Layer 3 of a small transformer language model trained on English Wikipedia (14 layers, counted from 0, width 128). Numbers have three digits each and are written without spaces.
A neuron adds its activation times its output weights to the MLP's output. To switch it off is to set its activation to zero at one token and run the rest of the model.

Output weights of the MLP neurons that the questions are about. A number n stands for (n - 500) times 0.0016.
n3: 373667519409281524476426202351648373652500476895156365246298371328358227450477626486549396142293700658242875589519660576452462620340730477739617662813436514313702574495490440547756803366609269495509514436431279443486428391545569237547965591551475395622314572669476386580410443471857614673545353356548510441381363315338356622495881319430392505537843477629771476486505505384602720408510
n28: 511535504489486393615372519161574650466511257496430273561581430564400433453569561560623552614551376631336176449496662546590335601534719328439558620643475661512710464221616367676541402319596413550598625481508665511369426648185485489390539655457346618419726406458572671360711455571531477737317496477526447471241515455414565454467589787456465366435442493522561459496430584670427738538164
n42: 493385687693503475662425461376365604346468412208432321545541605418289527519388457540441582610455451489622653665566637574475167642220433422441544616460583386385553538456414392511629551605668431589546610605477674428528353380572507553687410343786481573511465667478387429507439385677304639335556463493356621366656389744363377393398397565645611529395400679629618411667582444412613712286511
n69: 486621596540531683351467546418485548539468369515310493597460650622533281332379526696577716818548497400482400611540662630410239560373654573607683625712545602529374676461430545549397270386568431533434406338737450415378598389448584324246459432479419469388608353496453833584606518575602559553392511346393243500545408557443438322660615240367434639524383348411699574572419535598483472525551
n103: 417652544625378480428649393592661176480464350421471435643417451587484538416547285612471532548392617554463760417411729631488673343345833351546660560431596351582531415424314427285552403396766492455232645430646576412430356629466570693332339488477360393571604593601306313441674651296590263374442504741400723550450365575620496627430739420625356320294660391577589606440771302716711574459553
n115: 630654369644410337463302630555570585336281679453508413547508675397423305586602722673611470626674548595577571301113537637621624461401357423475631545670449425527651504511554420434310455366725462304223463585656496522463525375543380541485353598337342568625585636280667390496634440721442387507649550364474492475345426653432655454636473414485647612256404376623623448455596270472742419439511
n121: 588257644616571657588512471092542363456526609554670481418458375461648492229543513667633346717389460525610614242549380385552455510568576576411454556515447433508467561381485357460496340575563511538392681381562582744507318215648431314348454485418401433402616701481541709613474386448561670238346576500348658571443427772574548368699597541667447404320538507436382650489799428406706594440459
n125: 562449477541565531541739303439645866356652505275353468343514187363630624453588607495574284505552650553824455519317358436500550479537426451723468346345487318663353308436505530469240655500633655565741739528867641595588692514471384455601180646269612348487832400628546854366589675518514472529458337336518500526626496563324280546412273491061444211579454540613274723423696579734363496435173
n128: 667814542457477514327651332451125394444449452563579586582515271411544769633477479722476444520541417601683096431538678323320481438414456831400476519476577103645486227268563831468495533418186510539427814383461647350537269736683456625422599581645679509611459467600362505454244285679611833531598393438594476325405677495599116606307680336426476270688606646613468588765315363600711569245505
n171: 746607300500681753367423570303450565367471330592368436597408302433527531504514635608511529500493475655473436399399440479597392507549481681468306400403525379378584457634446489391312743414422474625554831412079451585290521477586393741580422770453721429555456687402388548493691740455576651341624290515507489677514334415611514674384389481602534678395473568386561409515471475351391544678598
n174: 471393409496544631715289327439737756546356601664461450452479601524291628426589311446368475495408771064190624439643545597412462418750334317532398450605680631337569528266427620496550538432615651440403643401816604458285504470614821553472484504548278396157437395639383839758533430517547448469604543692662420401532372632355389449512584405651491633694483318572504475257459528623553606504229
n189: 526446650441450365630588542490419621471571523656534404307578439606685490654513324310426607354673335637470370660629394574711507601543409407623497516424425466490635592628311528337406572497469540450525449473276461611337525422644678429522481365475557412468429566325503532529526334464647326384486796608386573478503600403572320383605648624715534653303500449528626361539458341580522542340417
n198: 424247290256489462508488439664341429577398570568524407403587392515611516681321640338571405575244474504586615636543267504295616392614318275422252619554518566674666470515369278440706535485577589661481436687740542243350464784338686776447386585526425452436737554632376458364561515619669456575480543658408625559718645504377514390372569431583694584268330586422515477535477358573500270535708
n221: 427376482280504633583519491558462262514605656586316322760677634399514480349423546481391666490522383721291416606341395457565514652448209373590353672276763518338386724579337594577537715334434509434500286442510323412731592515773438390342677238773910776491179734767486752495500164407239258724621357612523599659634454647254670396477594542864457352518253342504482610421445437436224605495722
n246: 574639406617635475572360581556565526187450410529546363433669500569355337451592460384313675602491445689433372549481633559468345579478468546533590506563515337435296479642461376626453731527530440243375488402520288525632450569517639522571452579488413539654503418633287589503475475638558451248507490541428564473485544488632561548414395672691371484500394491397633512503720607450488528372522
n250: 510676389429532324661441547577660362523184596765437384490576491557597308327539402460428460610393644565562558475605653431724267554497586510653497783364552690545669572642510348546570507422439463252448401479556568527592557437518583566536355653487538390378569730340385635573686493433459370578325614382221561577510453500376392325595448440421493436412569474591581510415510507482356526565332

Each question names a token from some text and the token that comes next. It shows the activations a of the neurons there, in the order above. A number n stands for (n - 500) times 0.026.

Then comes g, the gradient of the next token's log-probability with respect to the MLP's output, scaled to length 1. A neuron's effect is roughly proportional to its activation times (output weights . g). A number n stands for (n - 500) times 0.0009.

"ok", then "ed"
a: 492500492503471493521457492494512502485489500579
g: 481641581477497551418527380648421430483421476391532735426518409543385485617457488548740453515447502588498577328672544470461341615415552548514649417711639656552416615509860438600564432527591487380339619444406386382524564517546419464461488540410387570573507371520622477376291602435657442555601511536438405633387412444441383515520535526588526411265477341655486582343510511469535445402487
Which neuron, switched off, raises the next token's probability most? n103

" single", then " rele"
a: 503518458486505501491594523500500500498499489496
g: 474481382626555526652508610555616573632509501312413548534601292454635542399463582547458411529551489494527336495516577465329491641588536582458674445550404636511393725432410574770567369452578647386630494534473478400620450540489594418293515391379538651530499500506376515427555521429654463522434516510593480429369429495514738381408528167735435570411519445458417526472326548478494396393486
Which neuron, switched off, lowers the next token's probability most? n42

" N", then "ature"
a: 518502503508509476507225503548494505522590505499
g: 424639484595390430642542535600481558503464379480416496473624439528263472382464510391392539440553408500420436340337653739517564552373587676455414530666491571614536638523603464449480497443841417541349455615374558580633370342456353456593374395499633511501492666502473481495430504441537721655667373538496521622517391380507478367502448444462504522653478452552541620372423592459591579312392
Which neuron, switched off, lowers the next token's probability most? n125

" |", then "\n"
a: 984507501489501488504481500494499500481500529500
g: 451303401595473432317446449543686545492571389593652552429491516472644526448657500481521381696537655491479586342675537428530690671528576459567489507565476802511451536590530332646611585550423337451437376484579490493536626377437440512600468530477551450559526532539394532620680385399465594579400477538493359512481433272459630174395494388452440640382517448394457484530508456638444497405342
Which neuron, switched off, lowers the next token's probability most? n3

"1", then "4"
a: 491509497318504489509490496504500534501485495501
g: 370442544543516422747692512473452547541424541491437397452612561530367421414494512593539484472520513570572398336580500541628583567443414395574462382462503489438436190476451274138563607596472420452598591436566496390311568566523519521563513550484615547516530655577560558569418521541519467459468498579484633551630512532415552591266579576477449661642532550258535531533392438495605426196679
Which neuron, switched off, lowers the next token's probability most? n69

" M", then "ach"
a: 503500498509506487498513510499498459492682504520
g: 579462445570556459492673568285523508476591392507364637446568554426491397277383492535569403488575423601503639551572489474465436534624443389444419410547464639463546537530532394494600559515302572591529362549480463567542725379503548617612498658392471705604458487480552538591666560377493344379502466427515324462393577324379673585683636596468411702616457456354535535297389240462596497370553
Which neuron, switched off, raises the next token's probability most? n128

" |", then " —"
a: 901497501500509497509488504501495527485508509502
g: 534456583456589490688501451539482350550522476465499362590381567640390514524404480526452540523585514565454321434375583422380302273331542732530472395605502652531484504505412591443486364531570603482545552468449535441422331351451566480407495387412645420554417658558682476478281659393651544455375575474559681363548575684499399642614458576301475637360492475722581524470592581497699470501430
Which neuron, switched off, lowers the next token's probability most? n3

"\n", then "   "
a: 495506503502511499497493297497495502495501519497
g: 537648445472551545642545505337693526493612680450649253397461479506377436406339411406473444431479574410467344477525513658610379535457459833461550575580610345466501625534517614248362493522547565549461424459451468542552479488541377386514534472746471597350477328437533443588499492515543526374476559412406719433627542446627652541516544447515461332390515499443408549507433558407523578785546
Which neuron, switched off, lowers the next token's probability most? n128

"ty", then " T"
a: 519495461492492510497507501503495486498505478498
g: 620506430441565581686499552462516598544557599526453662505572597460539628580539409431426416549413527431457301125411399442368559285301775597378448490608515663524503390410405463668486627464600512606412528492547377548440226560497480510546540619396346382517349611562593561417544334465489396504611507544561538527376513493345489598433509451541493690512522581588539546453718516573478489410468
Which neuron, switched off, lowers the next token's probability most? n42

" by", then " John"
a: 503501503496494488498488528499503503482495518500
g: 583701552432469425404454581388446508492696610536443393445640545645698506392378515698408476534537454440439366520596397397565614443494390479397453552614594325627254345505735573365632548616502528482422588393468563578524648545442496446512482497694567433446438432396447492615488432553397379493430484605460422646509475382493367644314536723326475589579543531582446475364466472450472399775490
Which neuron, switched off, lowers the next token's probability most? n128

"by", then " Stadium"
a: 491493496503498490474489509499456514514510502477
g: 564329670356475568505727589501541563544471300541568512518498529480428480490563540573435428607395486531590454670372479628684540529292496418567479566580544353584457589648405473516366255459171456542576410359476518570517522495488416405598579511461578480533533554628556546438589509646462475495622463572402505511408552556449468492434586695507522483284535480426557584559510198702432451195472
Which two neurons, each switched off alone, lower its probability most, in order? n174, n189

" E", then "P"
a: 500517508520516479498498513493500509816504501500
g: 526479557612405513455426432493337503556480446499646441624609473513325489693524474596603491589443576373476555513571496373397526459622451390544471502544515337644380811428446390582377427450533555498614563478484362715418621493523580614505503410476368650524555493507413590512571065528423626492581439501440448565615522530477606501557606293463537585364487456377589483597160506551460576512480
Which neuron, switched off, lowers the next token's probability most? n198

":", then " CD"
a: 490502507504501484516490492497495505495519504455
g: 473403595514448590475560428638390495494571412635646431532387621461342425469477583709575430526496627455506438298579509549583408360595696459478592367523431629473534286449458542405699418650498437536580638626434456620318492342435469491447386529502493515578474489556473497523461295300429614476283473447340536644606492466429624436502503641525507427375503439581446512638480478514762474823455
Which neuron, switched off, lowers the next token's probability most? n121

" chart", then " pos"
a: 500508504505491365498515498491501500392494491492
g: 551524283447478469342577480398356584509562489674454550594282580563466438527475419485378448603457380486525436382496599550479421407495587478552512290474626319467494501644359609620466544605638441440555473563284524522692655652543530377483516518381599625424449508483491541586511405386451445454575601629561456552460655501407157523345525880488530621599480467381607512458409580549549558542453
Which neuron, switched off, lowers the next token's probability most? n115

"I", then " saw"
a: 493513505495506501489500480419513507493501518496
g: 492515470457582565636584379618424511486547623450464493453615506572296537637558447364407577571539378530479461524509472262435530393459544539471519525527470845418450543452493353557428364590392660402576506527594414581514409394479433573525548444372444536428497521445474527612423527448718740595778597471540355505318388397509646536567481575368507307852449493457645541459502433459367449446433
Which neuron, switched off, lowers the next token's probability most? n171

" T", then "rop"
a: 522501534502503503481494504508497524505495500493
g: 531330338424459569361606647629377445592407561450448458629531402508441532533486481445471417477468634488534456196535457433439486506386651533475412342592528371537423234631611626644358623415497581538308482539490540430455353681467446367519482563595443600579556431506400462538535703742528635517362470492598401501567416598721320600473550517444517543762477558517494444582541553664480470467385
Which neuron, switched off, raises the next token's probability most? n189

"ers", then "u"
a: 489512503510514496483482481497493504466493502505
g: 587552506515705570282548459493552581571545325517674659467523576495449559520532481402436497408589489569501386333493522421758519558466699268407428518529546253595328452342528783426543457592453538567653529532563524516444548445555557484457522567389465628548539445517493434335407399427528523562436518566528389590519382489450414608387514668530488660417591426638477476412533340507435624139468
Which neuron, switched off, raises the next token's probability most? n128

"s", then " \""
a: 485503503499498494503501492497491496497501509497
g: 539774401489499677340481398470581500436564470581399723534303422562465482385396485515541451528499369641454686390451436567689661529474452417476497433385524518549352508573597683440656539585553349524479514520585478429546381446312414512368429437389573500536543643572477466523445293334576318581493394421499587513531536548361563450524484737395459592340491544671559512525509756446534668555336
Which neuron, switched off, raises the next token's probability most? n3

"th", then " stud"
a: 505503502511496496494495500502472482514512491399
g: 513576379452485572503636600570341556403552547426505472408318411517309469450511501495296414518572524453584516599673374573479454407609639494580472677506541147494546575601548431587523537496365396615634418475458401515434668460427401601282515552456452386493523577440390545771522449498449723469451423426416385728664625394429410430599541641460587719528524398392454521545578526579477571383520
Which neuron, switched off, raises the next token's probability most? n250